Layer 8 of a small transformer language model trained on English Wikipedia (14 layers, counted from 0, width 128).
In attention head 0, each number of a token's query is one row of weights dot the token's vector x. The head spreads its attention over the tokens so far by the softmax of query dot key.

Query weights of the head. A number n stands for (n - 500) times 0.0013.
q0: 514,521,495,477,500,465,512,502,521,498,516,500,453,502,497,470,487,514,484,505,534,528,539,491,437,526,491,517,556,509,495,530,481,475,507,471,512,518,476,528,534,467,552,515,489,478,471,455,522,488,499,479,487,478,458,443,516,501,499,555,490,469,501,516,478,506,509,461,500,514,510,520,456,483,503,470,482,496,502,448,457,496,513,514,515,492,520,490,484,496,515,531,496,502,470,521,535,523,480,436,458,539,505,532,444,475,476,534,501,536,501,472,496,517,506,484,500,518,513,495,494,546,479,480,478,491,541,520
q1: 458,539,492,451,524,506,488,485,482,471,497,469,477,498,447,477,480,471,481,476,451,468,477,562,526,467,565,487,393,529,452,511,494,480,464,555,486,536,470,550,537,482,513,503,505,522,519,512,483,444,533,515,441,486,560,501,493,485,502,535,562,494,484,466,516,467,544,542,545,501,451,489,491,457,508,585,475,513,473,451,477,497,500,518,464,464,482,479,491,510,506,500,504,524,517,517,533,482,550,464,490,515,410,503,497,503,483,528,547,463,485,536,490,467,484,488,518,469,512,478,530,493,461,517,565,513,518,478
q2: 471,486,509,501,479,492,406,535,482,544,562,439,479,461,459,526,404,496,471,491,479,503,484,597,488,469,521,488,485,470,521,448,474,482,535,522,520,554,534,497,522,504,532,597,512,495,516,506,496,533,525,517,480,504,552,418,482,560,459,448,557,488,509,451,469,454,505,538,539,528,476,555,474,489,494,541,484,515,438,448,559,462,461,506,547,549,434,439,453,495,506,524,526,488,552,566,381,482,594,450,451,449,457,513,422,501,501,510,568,413,506,585,518,468,472,518,591,529,501,489,511,476,448,506,472,520,535,526
q3: 526,509,491,528,506,498,562,523,506,532,450,557,478,506,444,484,513,512,525,511,488,490,532,460,508,518,451,443,567,487,528,487,475,554,474,558,461,515,457,498,518,454,506,503,483,511,519,537,507,493,454,531,465,438,430,423,497,491,506,538,505,442,528,527,465,519,495,457,528,426,539,481,548,507,491,498,470,551,503,527,451,410,508,511,504,525,527,497,476,464,533,545,516,542,490,387,543,528,488,495,535,502,540,469,481,441,504,474,520,480,484,451,511,500,511,472,537,529,516,476,487,437,565,487,509,522,502,521
q4: 519,492,435,452,510,526,547,513,539,485,509,593,513,549,528,407,527,452,580,499,561,524,449,443,541,461,418,592,478,530,505,614,445,408,451,655,533,508,451,525,553,535,501,547,525,533,463,555,492,455,452,492,477,517,578,502,451,508,504,438,542,457,485,486,532,521,465,434,462,500,485,480,585,488,503,469,433,494,520,535,453,466,508,576,491,490,540,468,520,511,482,503,458,474,488,343,516,531,485,539,488,532,383,450,554,520,446,465,562,480,434,531,500,426,462,574,484,552,423,519,495,555,510,463,518,543,511,508
q5: 511,495,547,741,481,429,577,558,530,557,149,561,317,389,489,448,581,517,534,444,395,459,405,520,624,490,577,524,569,448,613,521,539,430,448,601,536,587,532,461,539,449,402,628,497,513,660,505,675,536,542,402,488,436,473,638,486,528,545,405,497,455,393,564,398,485,558,437,623,484,568,434,606,398,497,422,327,417,603,594,644,403,527,542,503,543,594,458,577,544,665,744,555,407,543,452,429,497,516,579,338,572,497,465,576,617,507,361,370,630,479,420,426,388,528,711,467,477,461,416,527,547,505,654,633,440,408,533
q6: 290,545,793,586,430,529,595,372,504,631,584,470,424,560,402,596,619,314,447,608,417,302,621,448,527,338,384,434,650,460,483,375,459,511,444,527,383,557,692,451,298,660,475,600,304,455,590,476,268,525,404,654,383,333,389,625,687,696,580,701,271,684,539,639,457,460,548,458,557,477,428,392,245,518,608,495,733,566,215,314,478,545,613,389,485,843,520,562,302,470,625,512,517,522,456,751,460,583,441,485,713,660,630,614,303,362,754,416,500,442,311,536,339,460,549,265,691,563,492,298,455,427,534,496,687,661,489,406
q7: 588,444,543,528,321,447,329,482,403,597,404,317,423,321,511,707,288,500,381,473,458,470,364,631,532,432,741,386,384,377,369,356,439,371,529,482,467,438,477,564,333,682,533,396,404,346,565,540,703,534,667,411,530,294,625,541,628,798,537,525,595,466,586,386,406,524,606,514,601,349,316,604,401,358,379,659,179,374,314,507,459,500,513,419,318,338,507,728,384,625,462,713,510,417,551,555,511,210,525,439,478,352,558,581,492,573,415,493,519,382,491,372,341,596,519,695,484,528,507,529,536,535,334,704,534,351,555,673
q8: 505,522,538,480,478,518,519,539,509,504,491,504,526,484,484,533,486,482,471,476,477,510,486,565,477,490,543,533,471,489,469,448,521,505,459,485,502,457,504,485,487,528,491,496,487,468,532,537,503,511,546,522,497,477,505,450,521,503,501,478,471,491,484,502,507,492,513,502,522,518,518,493,476,550,499,525,553,510,497,458,592,517,516,468,469,476,484,528,530,476,481,508,475,512,513,476,532,485,512,540,514,510,501,541,499,560,500,526,538,460,559,475,569,476,457,501,549,501,501,487,526,523,502,507,460,527,506,471
q9: 474,487,520,450,482,523,499,497,473,519,483,467,497,515,502,445,515,476,515,515,475,534,547,461,508,480,497,515,599,544,511,543,448,490,520,524,491,495,511,523,455,494,473,525,504,493,455,480,506,530,505,493,514,464,482,521,504,508,551,482,600,495,485,529,478,538,450,463,488,501,506,477,519,462,479,475,473,484,502,497,503,471,484,513,489,492,491,505,398,500,530,525,469,540,506,455,513,507,495,499,475,482,506,492,485,465,505,491,515,510,492,534,488,540,555,501,547,508,503,472,501,495,535,501,510,527,488,579
q10: 505,518,431,494,478,520,514,546,567,533,453,488,545,461,511,481,470,508,504,463,471,452,527,476,446,506,495,506,528,550,514,469,578,517,492,533,527,504,489,486,458,475,500,498,565,500,527,467,512,445,445,500,468,389,471,505,455,517,534,449,492,440,571,498,441,516,472,507,500,510,518,460,535,540,526,506,471,473,508,501,567,468,499,479,540,501,525,518,553,532,480,521,505,532,498,409,436,468,526,520,571,471,573,476,436,514,463,509,522,542,508,536,530,494,547,516,592,509,525,484,479,472,501,518,541,476,511,508
q11: 479,490,527,454,519,494,518,485,495,445,503,505,540,564,526,454,552,467,522,486,495,556,449,499,577,489,453,533,469,517,479,618,443,451,487,516,525,497,462,549,524,499,478,466,569,566,479,537,477,414,533,470,526,610,476,493,568,485,502,536,505,531,476,529,570,534,468,421,435,484,427,510,500,513,465,457,477,509,430,482,455,529,534,491,512,518,506,552,469,483,477,477,441,476,472,532,585,510,521,481,484,530,427,452,607,535,459,526,433,461,475,473,495,532,471,482,385,499,446,581,507,541,504,425,510,462,493,481
q12: 460,480,414,512,516,518,511,467,528,457,471,532,471,534,525,458,532,539,499,465,476,523,464,546,493,530,468,536,498,537,516,542,470,467,530,520,506,485,485,475,482,493,539,382,564,479,425,454,511,521,495,485,505,565,506,550,553,445,466,490,518,500,486,502,427,592,441,532,492,534,456,408,505,489,496,428,500,496,448,501,504,463,477,431,520,504,519,452,526,471,447,424,514,461,523,532,485,515,484,582,439,530,407,544,559,540,509,539,405,562,495,531,488,511,509,505,421,499,529,547,508,576,428,558,487,429,518,510
q13: 377,465,669,721,339,515,595,572,241,359,271,626,356,369,464,439,506,308,561,478,339,442,612,651,426,460,491,454,573,510,568,622,639,410,510,507,524,545,479,528,503,431,390,771,631,500,460,370,551,351,562,470,645,586,373,587,450,522,337,373,500,612,394,525,298,540,434,468,548,522,302,510,571,545,361,542,243,503,482,636,648,490,469,400,474,490,500,506,544,522,621,573,512,351,574,531,557,633,632,637,310,714,394,392,677,680,536,591,378,423,439,488,327,480,548,437,346,585,442,376,508,541,440,865,547,380,434,603
q14: 425,469,458,512,605,695,356,336,533,434,591,476,503,421,546,530,380,586,345,500,350,369,681,335,455,420,637,542,448,661,470,486,682,633,558,233,522,359,676,633,558,463,650,459,543,456,504,429,435,644,465,322,546,496,494,674,392,456,467,322,431,587,500,408,504,645,510,600,528,737,464,241,446,425,493,762,735,722,371,401,613,522,398,528,469,433,500,547,515,571,660,351,746,344,597,700,378,468,708,559,678,711,363,444,459,496,338,579,493,657,512,523,294,518,548,189,586,389,521,572,579,428,442,426,554,528,534,556
q15: 555,717,383,428,382,847,482,626,403,641,404,508,401,479,615,538,606,608,452,500,500,547,389,699,213,454,549,545,424,390,404,447,435,481,345,688,541,351,589,478,511,325,492,469,796,212,340,591,496,367,532,729,546,372,459,538,758,307,619,399,592,543,549,480,218,565,352,580,601,392,487,642,312,518,465,529,583,795,447,670,533,440,423,496,289,569,512,507,415,350,528,381,471,700,462,279,186,413,508,524,445,594,426,673,444,513,918,378,543,522,468,649,590,462,380,377,518,590,440,546,516,489,346,958,641,271,465,536
q16: 422,463,590,563,798,427,555,722,543,493,512,573,430,539,538,247,405,218,274,671,415,469,162,355,330,504,422,409,509,555,553,583,464,432,535,511,645,390,597,564,600,580,893,496,648,673,328,174,555,671,642,587,486,377,559,239,454,496,607,451,340,428,565,361,322,575,551,608,466,641,554,349,442,607,456,544,246,439,578,445,517,468,653,522,553,477,604,470,504,460,496,424,490,553,415,424,725,538,557,782,586,606,551,290,508,662,538,379,528,251,390,433,467,558,516,397,445,464,382,701,556,557,613,601,380,575,435,625
q17: 397,441,508,660,447,549,504,394,575,38,492,533,567,383,580,416,518,346,433,564,480,571,478,569,247,363,614,318,505,476,500,511,460,381,473,386,507,656,583,283,417,456,366,427,674,409,638,473,535,444,643,493,306,576,647,610,586,272,539,383,582,460,485,585,654,514,311,477,250,355,863,458,469,668,562,331,233,794,586,583,474,309,658,616,383,523,574,567,314,415,411,404,274,595,574,569,531,427,412,712,634,378,504,317,484,259,579,277,614,439,554,646,474,465,452,646,521,314,578,535,453,350,482,610,584,489,621,510
q18: 652,596,659,414,521,382,425,475,548,520,649,476,479,674,518,660,516,432,434,476,481,618,548,609,361,302,384,613,610,530,512,550,504,453,638,603,736,568,257,541,662,514,595,454,622,297,450,453,562,781,528,667,600,567,441,439,377,631,647,570,538,497,468,445,442,577,449,482,560,566,427,772,504,592,449,259,493,425,630,134,430,630,453,538,631,244,442,484,644,586,555,507,309,605,580,284,460,518,329,422,434,750,534,711,320,713,345,504,409,504,506,520,848,518,507,425,528,405,559,540,511,516,462,520,514,532,394,529
q19: 685,577,343,605,461,548,544,555,484,773,627,466,554,512,568,296,613,559,469,563,761,455,504,511,488,642,555,468,510,381,428,441,404,597,545,484,575,522,453,650,511,360,320,504,459,734,576,552,476,550,641,504,597,450,718,436,387,209,233,653,527,526,329,580,487,656,595,691,393,628,358,287,407,335,416,486,592,595,449,570,272,352,411,469,512,579,629,619,636,331,546,568,337,496,399,237,674,424,579,602,471,762,481,474,304,513,428,622,656,735,270,381,302,451,379,369,438,853,238,218,540,504,680,588,306,570,538,504
q20: 385,457,240,443,648,583,327,335,643,494,582,600,591,585,462,544,510,768,503,425,327,439,503,470,456,601,445,232,688,493,491,593,398,555,514,510,390,491,711,449,657,589,426,400,434,589,403,804,198,540,480,373,451,616,716,603,489,530,678,493,547,480,500,367,542,416,526,493,426,584,518,600,454,496,639,500,581,569,548,683,432,716,442,667,387,472,493,393,435,460,517,329,314,407,592,366,737,343,448,394,432,566,444,360,398,644,437,401,669,383,436,565,536,539,337,423,681,530,399,278,652,645,473,435,500,428,580,435
q21: 437,465,165,597,814,460,491,800,611,719,491,446,496,415,480,588,544,365,461,680,441,723,322,485,205,880,556,373,480,570,372,508,500,241,361,683,482,601,696,424,475,717,555,619,523,398,516,560,430,370,614,398,373,567,734,541,622,515,567,421,406,583,356,600,282,489,508,445,545,551,431,793,471,747,661,407,411,388,590,380,633,591,347,414,812,289,306,595,533,446,438,528,564,430,484,466,300,745,468,421,459,604,496,519,580,462,796,504,551,546,391,355,439,402,400,524,442,500,488,443,494,507,377,628,534,704,550,440
q22: 447,416,566,523,458,535,442,548,265,584,358,812,331,582,388,450,603,585,432,570,571,453,334,543,690,335,367,410,621,554,509,549,78,418,518,671,389,452,554,592,554,507,490,496,404,769,377,609,475,540,514,730,595,442,490,512,330,554,395,648,585,615,514,446,275,497,626,606,472,384,810,469,514,559,460,455,564,227,605,471,556,504,454,363,517,657,348,518,688,399,541,486,381,365,525,398,632,472,577,631,407,462,454,349,632,481,528,689,430,411,337,435,346,547,368,591,613,470,324,454,492,488,507,504,477,575,303,453
q23: 304,601,541,551,579,307,537,529,543,442,406,520,261,300,433,726,562,917,545,420,482,504,488,620,378,176,473,463,593,721,304,354,531,638,350,554,447,496,401,623,709,464,539,576,389,297,496,919,358,491,475,385,618,478,465,543,359,508,527,591,369,266,630,524,541,688,400,504,542,341,509,496,620,755,689,593,436,529,644,413,640,356,681,648,268,592,424,722,509,314,557,420,466,458,470,611,282,580,571,517,819,722,528,410,421,446,167,487,456,518,371,465,516,534,720,525,705,208,411,747,529,485,423,579,620,484,392,474
q24: 584,468,451,459,516,568,269,618,593,660,675,547,456,542,479,355,402,587,660,705,478,309,238,434,269,689,451,614,637,492,394,586,496,616,525,377,255,515,411,427,541,406,508,649,508,360,590,496,349,418,609,451,281,474,609,477,367,161,435,383,632,384,643,374,290,462,449,641,629,344,454,273,450,339,645,433,247,381,773,720,439,355,611,484,350,471,413,558,275,555,449,195,625,485,563,450,613,397,447,378,428,422,597,531,448,714,156,303,487,517,277,374,359,487,165,644,400,406,528,463,390,504,441,591,433,762,300,522
q25: 617,306,350,568,174,292,577,443,411,405,496,508,667,625,549,310,462,452,332,404,739,449,651,547,608,342,462,594,389,801,482,496,638,458,320,590,626,474,630,522,429,153,398,378,628,535,784,405,370,500,682,369,592,184,751,664,296,571,676,577,556,589,344,508,585,634,199,564,334,428,525,793,467,380,418,448,430,410,487,411,636,428,435,379,666,565,583,471,559,393,579,356,438,319,504,469,592,521,438,370,513,619,473,573,384,574,622,575,443,435,590,458,96,361,461,401,491,684,313,400,491,394,492,709,359,653,578,642
q26: 453,496,252,628,645,290,483,533,368,545,548,554,475,561,489,386,497,769,467,484,269,531,746,657,620,556,476,214,384,523,652,384,504,535,642,265,547,408,510,484,537,650,376,572,489,635,477,326,634,492,412,394,539,508,695,393,527,529,468,374,427,450,519,140,500,647,643,596,626,547,382,526,584,517,385,422,564,414,428,702,586,558,651,562,504,601,568,434,527,395,558,658,487,579,618,599,638,470,241,363,446,751,411,479,409,572,608,511,734,512,375,542,604,546,594,620,579,557,402,728,578,630,576,861,608,382,830,403
q27: 399,518,645,719,336,514,346,340,380,423,536,395,475,492,410,643,653,440,364,469,196,438,489,536,500,723,622,354,630,539,601,541,694,606,488,740,517,445,555,314,722,285,458,576,693,579,609,447,469,670,452,514,581,465,331,517,317,652,693,429,434,582,579,522,418,380,561,485,479,482,699,396,465,492,403,404,394,632,504,484,586,367,278,415,582,331,317,457,780,464,627,349,524,698,580,617,584,617,432,318,438,624,521,620,251,845,347,465,504,520,450,682,532,458,528,368,467,547,580,194,575,380,449,525,500,459,263,540
q28: 433,394,482,673,427,314,597,377,443,527,300,528,496,485,588,265,486,484,782,506,523,432,511,399,400,610,412,696,586,367,642,507,542,476,242,708,437,493,583,427,487,584,439,402,636,364,588,367,361,661,493,319,500,500,436,584,411,669,521,536,629,379,584,616,444,582,545,428,343,286,537,362,451,463,567,462,378,482,602,682,391,473,768,561,185,621,719,387,386,550,429,456,595,635,399,580,724,574,361,464,485,321,597,500,265,676,354,624,449,360,500,555,339,447,469,294,635,703,614,727,480,562,641,597,423,450,426,640
q29: 531,531,563,539,745,270,513,453,496,500,755,458,642,661,488,446,328,315,477,616,441,385,608,470,508,257,430,417,363,336,335,516,713,563,354,381,716,547,431,525,320,100,595,462,304,394,683,412,488,425,449,729,541,566,406,350,536,95,597,512,539,605,639,156,682,418,481,523,576,461,460,642,427,576,416,412,303,508,526,221,454,516,467,492,732,745,588,671,389,638,734,464,614,398,484,530,581,456,572,382,410,345,523,545,487,398,357,431,353,433,420,633,595,561,504,548,593,382,539,266,592,670,424,509,504,465,553,401
q30: 547,561,446,457,457,384,478,562,500,467,466,617,424,384,524,706,185,467,523,378,492,386,804,492,546,693,547,457,612,476,622,422,607,600,464,374,710,400,546,657,429,493,489,349,407,96,437,508,161,343,477,612,544,529,554,500,592,485,235,477,581,589,354,538,504,577,470,515,407,400,312,551,247,615,515,482,500,162,352,655,685,504,581,512,477,433,428,462,414,546,736,674,261,609,528,522,612,726,512,539,456,642,366,434,591,466,404,572,300,579,683,438,380,423,426,216,531,688,687,688,430,619,383,469,666,740,402,469
q31: 448,480,565,607,486,413,539,552,428,688,448,577,665,511,434,362,725,518,619,430,470,359,507,610,470,428,442,562,517,345,398,771,471,474,475,799,481,557,383,599,326,434,522,585,447,500,514,605,254,610,462,385,471,554,506,668,581,664,787,383,442,395,653,470,511,458,749,544,645,659,326,624,557,414,477,496,623,444,384,334,364,540,451,500,390,802,659,552,428,675,439,528,425,519,287,283,532,444,517,524,536,559,510,503,284,526,541,539,326,356,362,588,327,511,449,402,581,713,527,535,554,692,470,481,480,329,627,515

Each question shows a short text with each token's key, already scaled and adjusted for position as the last token sees it. A number n stands for (n - 500) times 0.0034.

Then comes the last token's vector x. A number n stands for (n - 500) times 0.02.

0 " the": 511,503,433,596,676,456,446,328,504,511,491,571,530,584,407,333,699,688,494,595,742,423,822,554,507,624,410,313,553,441,688,674
1 " Soviet": 528,516,516,449,517,453,441,391,494,521,523,508,513,587,520,364,584,632,375,456,603,317,739,587,474,615,436,319,550,542,730,636
2 " Union": 522,508,509,461,509,495,408,445,485,514,512,489,495,478,400,582,658,652,529,593,526,308,700,453,521,565,326,322,454,562,539,524
3 ",": 496,470,469,522,597,524,394,376,487,503,507,520,488,618,303,494,641,634,528,639,579,404,804,506,531,650,345,375,550,467,647,611
4 " and": 477,508,497,512,588,521,392,279,471,498,489,560,511,689,352,488,657,594,448,674,567,443,823,551,515,644,495,314,593,358,664,578
5 " also": 477,523,507,495,592,470,427,280,500,478,504,526,507,660,458,551,715,564,487,635,660,446,779,520,492,665,463,343,598,415,661,585
6 " that": 489,537,473,541,644,428,449,199,511,475,459,574,533,621,474,485,702,620,505,544,638,379,814,481,433,725,436,388,593,420,678,650
x: 489,471,519,482,494,525,509,493,501,480,481,891,515,531,491,498,483,505,449,540,515,469,511,545,507,502,355,480,517,486,490,490,473,502,474,472,518,476,542,447,448,535,456,461,515,534,556,463,559,503,460,359,508,515,522,520,460,565,501,541,522,476,514,506,476,525,422,504,428,487,543,559,497,515,471,512,477,465,503,507,552,531,511,483,524,563,507,562,449,474,541,512,532,553,491,454,536,510,522,517,535,488,468,444,526,476,498,543,447,467,513,553,447,572,477,486,482,512,538,517,525,521,464,509,511,508,435,537
To which token does the last token give the most attention? 6 " that"

0 " use": 487,480,524,488,642,458,579,338,502,495,522,523,544,555,374,494,682,471,392,613,627,611,830,540,508,604,445,390,571,334,483,572
1 " real": 487,464,533,462,589,454,476,345,499,482,541,509,527,585,361,537,699,442,350,585,638,594,840,473,552,553,507,411,534,275,471,535
2 " names": 535,511,540,472,595,446,617,464,485,480,547,512,557,585,461,424,538,572,334,517,561,455,693,497,400,730,285,228,576,404,501,585
3 ",": 498,487,515,515,622,465,453,321,488,496,507,515,519,582,384,412,728,586,519,453,586,539,824,604,551,579,365,416,563,387,531,555
4 " film": 495,494,522,471,550,444,403,341,552,522,530,523,531,688,429,494,639,540,369,555,659,464,805,608,611,573,546,309,599,355,590,535
5 "m": 497,538,539,464,531,480,390,549,519,500,534,506,495,603,390,476,457,323,498,647,527,458,802,528,654,596,286,384,519,307,549,453
6 "aker": 487,484,504,450,577,457,568,391,470,506,534,527,513,562,380,429,485,544,597,571,500,404,699,694,558,819,272,392,690,428,727,459
x: 568,551,516,439,478,543,520,503,488,532,530,814,515,523,485,463,531,522,491,517,538,513,501,529,461,523,433,474,463,531,463,480,440,515,523,537,436,523,387,503,538,494,511,511,492,513,449,513,398,548,437,651,621,484,477,529,474,533,479,562,509,477,502,547,475,485,480,514,509,489,536,503,456,513,508,469,498,533,515,541,487,522,442,474,472,499,412,441,535,408,439,432,375,453,445,428,517,539,459,495,567,503,533,493,479,495,555,508,486,480,454,394,538,580,487,468,515,474,456,500,597,554,417,516,485,526,441,649
Which token does the last token look at most, and with what share of its attention? 0 " use", with about 40%

0 " it": 490,483,486,535,603,539,503,420,494,493,490,553,495,685,403,431,533,523,393,666,690,441,755,607,483,662,479,351,639,346,556,702
1 " the": 502,496,442,592,667,473,491,334,508,513,482,577,547,582,372,404,630,626,463,644,741,441,851,574,523,618,432,334,595,356,663,702
2 " name": 537,512,508,475,606,427,520,393,489,493,537,520,548,638,448,348,525,602,348,446,610,412,728,612,515,585,524,248,557,586,586,576
3 " Per": 506,475,479,497,577,446,540,387,507,529,542,518,526,612,393,446,638,676,461,569,676,426,855,528,465,542,442,398,450,396,578,575
4 "o": 543,495,522,503,568,422,604,423,518,515,517,492,446,528,579,638,606,490,444,462,616,676,558,254,203,374,371,609,250,366,389,611
5 "j": 502,512,535,490,584,463,856,482,522,474,488,537,503,456,524,538,510,603,477,474,564,356,779,661,359,350,366,372,399,389,705,548
6 "oa": 491,508,532,490,555,491,780,334,514,479,497,533,494,334,619,668,565,528,620,676,753,503,538,747,580,522,530,579,584,397,660,632
x: 440,595,528,524,499,498,535,492,499,575,479,748,449,506,530,404,559,503,582,426,546,497,460,568,529,434,532,481,497,502,512,476,475,462,504,510,435,512,452,521,456,510,493,504,472,502,515,555,475,451,418,568,392,467,472,516,500,549,489,528,495,363,544,492,472,473,509,610,430,447,508,450,444,490,450,481,488,505,500,556,514,524,633,471,447,527,457,391,447,506,463,538,318,589,453,485,557,496,476,604,502,499,565,474,509,481,498,497,502,498,457,389,440,558,488,487,499,536,514,481,296,474,516,538,495,579,510,531
Which token does the last token look at most, and with what share of its attention? 1 " the", with about 100%

0 " not": 504,486,520,502,597,498,544,350,501,458,503,528,500,644,352,482,491,631,437,428,699,443,781,536,457,739,454,518,594,379,463,512
1 " use": 501,485,516,479,631,449,557,334,478,495,511,531,529,617,346,458,602,629,428,398,595,468,756,602,337,725,401,451,610,433,403,588
2 " real": 507,471,524,468,589,452,478,350,491,476,530,515,530,609,340,536,694,479,356,526,651,593,833,460,526,603,528,442,557,254,451,542
3 " names": 532,517,533,472,592,444,607,466,525,488,550,514,557,573,455,414,521,568,333,514,557,450,699,500,388,745,283,225,563,394,499,565
4 ",": 506,485,508,517,626,473,452,328,495,495,507,520,521,579,351,415,692,589,516,447,588,546,826,601,547,591,363,427,561,378,515,543
5 " film": 452,487,517,472,551,447,394,350,525,519,531,525,529,690,422,498,629,531,363,557,659,476,806,604,619,577,542,315,596,347,586,526
6 "m": 481,535,531,466,537,475,396,547,507,510,535,506,493,602,386,480,445,314,489,652,531,465,803,511,658,595,279,395,516,313,544,453
x: 551,491,500,478,477,445,503,499,508,385,500,753,564,468,501,461,490,472,600,549,536,568,517,463,478,503,423,516,532,493,502,514,516,543,460,490,430,474,471,554,498,458,525,431,440,441,530,557,411,576,455,463,527,460,472,499,403,507,425,501,565,635,502,547,534,488,452,450,486,456,489,596,451,497,510,517,483,541,567,492,430,463,473,476,461,538,485,404,497,476,454,588,328,449,478,478,496,593,442,480,507,506,468,447,502,542,535,533,396,451,420,462,491,392,471,503,467,497,465,549,461,484,445,440,480,573,502,549
To which token does the last token give the most attention? 4 ","

0 ".": 475,496,511,527,608,517,362,270,509,474,483,552,527,683,462,512,691,530,544,564,631,445,792,564,489,666,407,386,598,227,665,618
1 "5": 469,501,524,492,561,510,409,370,447,486,499,545,493,740,526,560,600,383,618,515,528,482,664,582,463,710,552,394,568,205,723,489
2 " mm": 532,529,535,527,562,551,503,239,475,507,495,536,536,490,489,454,718,474,676,603,565,416,732,598,540,679,403,439,665,335,624,633
3 " long": 507,526,524,493,545,627,309,198,522,507,497,524,507,502,496,384,593,354,636,559,538,487,633,587,606,673,412,387,633,454,665,537
4 ".\n\n": 507,498,473,526,640,541,411,229,499,510,492,552,562,598,400,461,652,616,524,655,713,437,860,521,484,620,382,352,565,321,698,712
5 "==": 504,515,473,526,611,528,356,255,525,514,485,532,552,582,401,674,630,576,612,680,688,524,779,430,529,628,434,464,543,349,623,636
6 "T": 479,498,507,512,559,506,332,330,488,560,499,511,513,660,417,509,636,505,501,630,587,388,879,459,488,703,401,363,540,382,611,560
x: 497,549,501,475,513,486,488,538,480,487,522,818,500,537,415,512,542,529,484,544,545,553,502,483,472,608,468,568,533,438,451,546,486,456,441,474,558,469,466,583,549,444,569,546,511,515,494,562,431,491,471,443,570,510,477,478,510,435,547,439,523,496,579,512,483,433,467,428,495,522,492,549,521,515,521,516,505,510,500,506,510,536,553,539,496,496,384,505,514,505,552,480,340,432,457,471,539,407,557,510,431,516,427,498,501,491,480,488,419,512,544,604,489,489,428,594,529,422,524,452,601,530,458,428,527,463,457,530
Which token does the last token look at most, and with what share of its attention? 4 ".\n\n", with about 80%

0 " in": 506,473,476,523,625,501,348,248,497,505,507,546,490,705,377,469,716,731,460,556,603,403,766,479,450,654,379,357,578,405,588,550
1 " ": 504,486,493,508,609,515,359,280,501,500,491,534,506,677,375,445,729,676,440,559,579,396,751,449,465,676,393,377,601,370,555,504
2 "ere": 490,495,512,501,624,527,322,98,512,491,490,550,495,525,325,611,598,701,570,418,578,519,676,510,539,529,452,388,442,467,421,398
3 "ct": 514,520,530,491,613,501,670,344,493,481,475,552,505,568,456,539,617,494,444,588,605,344,701,332,276,473,680,426,476,383,340,600
4 " sp": 475,495,483,511,576,526,529,298,534,507,513,533,488,482,557,426,669,584,468,688,701,409,802,585,575,614,353,617,567,329,554,508
5 "ik": 470,514,520,478,534,519,178,219,497,538,523,479,423,650,534,340,473,363,399,570,481,678,419,393,484,792,510,571,496,523,615,342
6 "es": 476,512,517,459,553,512,396,547,470,495,527,497,502,418,262,621,597,676,594,619,550,372,619,589,504,804,449,335,627,501,492,497
x: 583,491,476,474,570,547,525,492,469,514,452,817,491,484,461,495,517,505,582,525,462,530,481,500,525,499,468,456,478,580,556,495,467,465,477,539,537,513,495,473,515,487,557,522,499,513,472,498,455,499,514,621,539,427,419,472,445,497,488,506,594,531,537,420,468,519,463,529,516,470,588,534,495,539,489,485,502,440,489,428,524,447,650,479,491,508,463,516,559,469,432,496,359,547,526,468,556,613,461,502,553,490,556,497,586,558,528,521,444,426,506,426,506,497,498,565,533,445,538,558,559,518,525,554,438,521,531,573
Which token does the last token look at most, and with what share of its attention? 0 " in", with about 70%

0 "i": 507,509,532,492,566,529,586,365,504,500,513,524,544,349,384,500,677,641,526,510,552,403,721,620,585,494,548,211,482,463,666,428
1 "ens": 508,510,536,465,586,521,585,365,513,491,518,530,526,336,371,500,678,650,547,515,577,410,709,622,559,458,575,264,525,463,642,420
2 "is": 515,490,534,496,597,498,536,404,494,500,510,528,490,548,402,550,843,627,520,498,537,497,765,567,601,609,506,538,531,322,513,409
3 ",": 500,477,495,506,607,499,461,343,492,500,506,541,512,561,310,481,723,688,484,536,620,501,783,493,536,538,448,396,584,275,646,474
4 " and": 475,499,502,515,606,498,424,251,476,497,490,574,533,632,371,487,653,621,437,641,622,457,837,561,573,612,479,338,604,292,681,544
5 " the": 500,483,460,579,666,475,442,285,496,508,448,597,542,624,404,453,692,635,485,607,720,435,851,524,490,652,431,368,579,325,717,666
6 " new": 496,490,483,492,589,474,432,285,493,492,511,540,530,607,457,399,550,551,412,576,661,377,812,568,512,643,486,259,473,516,667,571
x: 545,496,522,430,508,491,500,546,514,470,517,861,506,479,486,479,505,471,485,528,489,519,479,529,571,398,384,505,523,493,481,519,478,491,595,458,477,494,483,495,569,534,511,538,507,558,434,552,474,477,600,576,538,490,539,505,555,507,509,550,512,489,446,463,558,567,449,541,538,541,473,507,502,513,497,514,537,513,505,527,498,565,546,471,522,491,463,448,466,546,460,545,427,375,485,520,518,507,597,509,518,415,570,460,522,432,538,584,492,484,510,504,512,545,489,479,537,485,493,510,504,509,538,490,446,475,474,559
Which two tokens does the last token look at most, in order? 6 " new", 5 " the"

0 ".)": 481,494,491,529,616,525,360,328,507,515,509,554,522,613,450,518,657,537,473,660,668,452,810,488,565,526,424,324,606,301,676,655
1 " S": 494,505,499,511,585,479,473,352,493,512,522,531,519,655,422,528,645,550,448,695,671,448,817,491,639,537,437,345,577,322,709,653
2 "ie": 503,504,500,507,603,487,360,283,504,527,525,537,451,592,554,302,569,587,504,261,480,560,562,624,548,528,286,352,402,655,675,497
3 "ber": 521,504,512,489,568,498,555,519,501,504,513,498,507,309,562,311,603,372,506,649,675,493,597,294,330,322,747,385,382,477,408,695
4 " ex": 510,475,509,507,530,443,510,373,492,493,529,501,522,555,431,593,647,659,677,626,571,208,713,442,317,689,378,447,504,382,551,544
5 " D": 502,500,511,451,525,433,448,338,510,514,531,495,480,685,546,386,662,739,363,325,461,469,665,535,413,526,245,415,547,374,584,525
6 "C": 442,499,544,449,527,469,524,408,478,554,508,500,480,542,564,709,284,334,655,438,734,690,339,538,321,339,400,512,320,372,658,695
x: 528,429,552,480,480,437,481,538,528,568,437,691,502,545,512,463,472,436,550,282,520,503,492,546,411,539,439,583,528,404,540,526,470,437,525,563,405,518,550,531,581,438,460,500,497,440,480,519,451,587,481,454,434,515,531,525,499,596,455,511,458,500,587,530,484,435,516,419,476,481,489,488,494,528,501,512,413,478,510,513,466,531,490,547,520,463,474,528,506,498,502,507,273,583,518,482,516,438,499,509,395,522,397,504,480,541,437,500,485,453,541,467,473,500,516,467,448,510,485,425,381,458,564,491,552,481,463,448
Which token does the last token look at most, and with what share of its attention? 0 ".)", with about 60%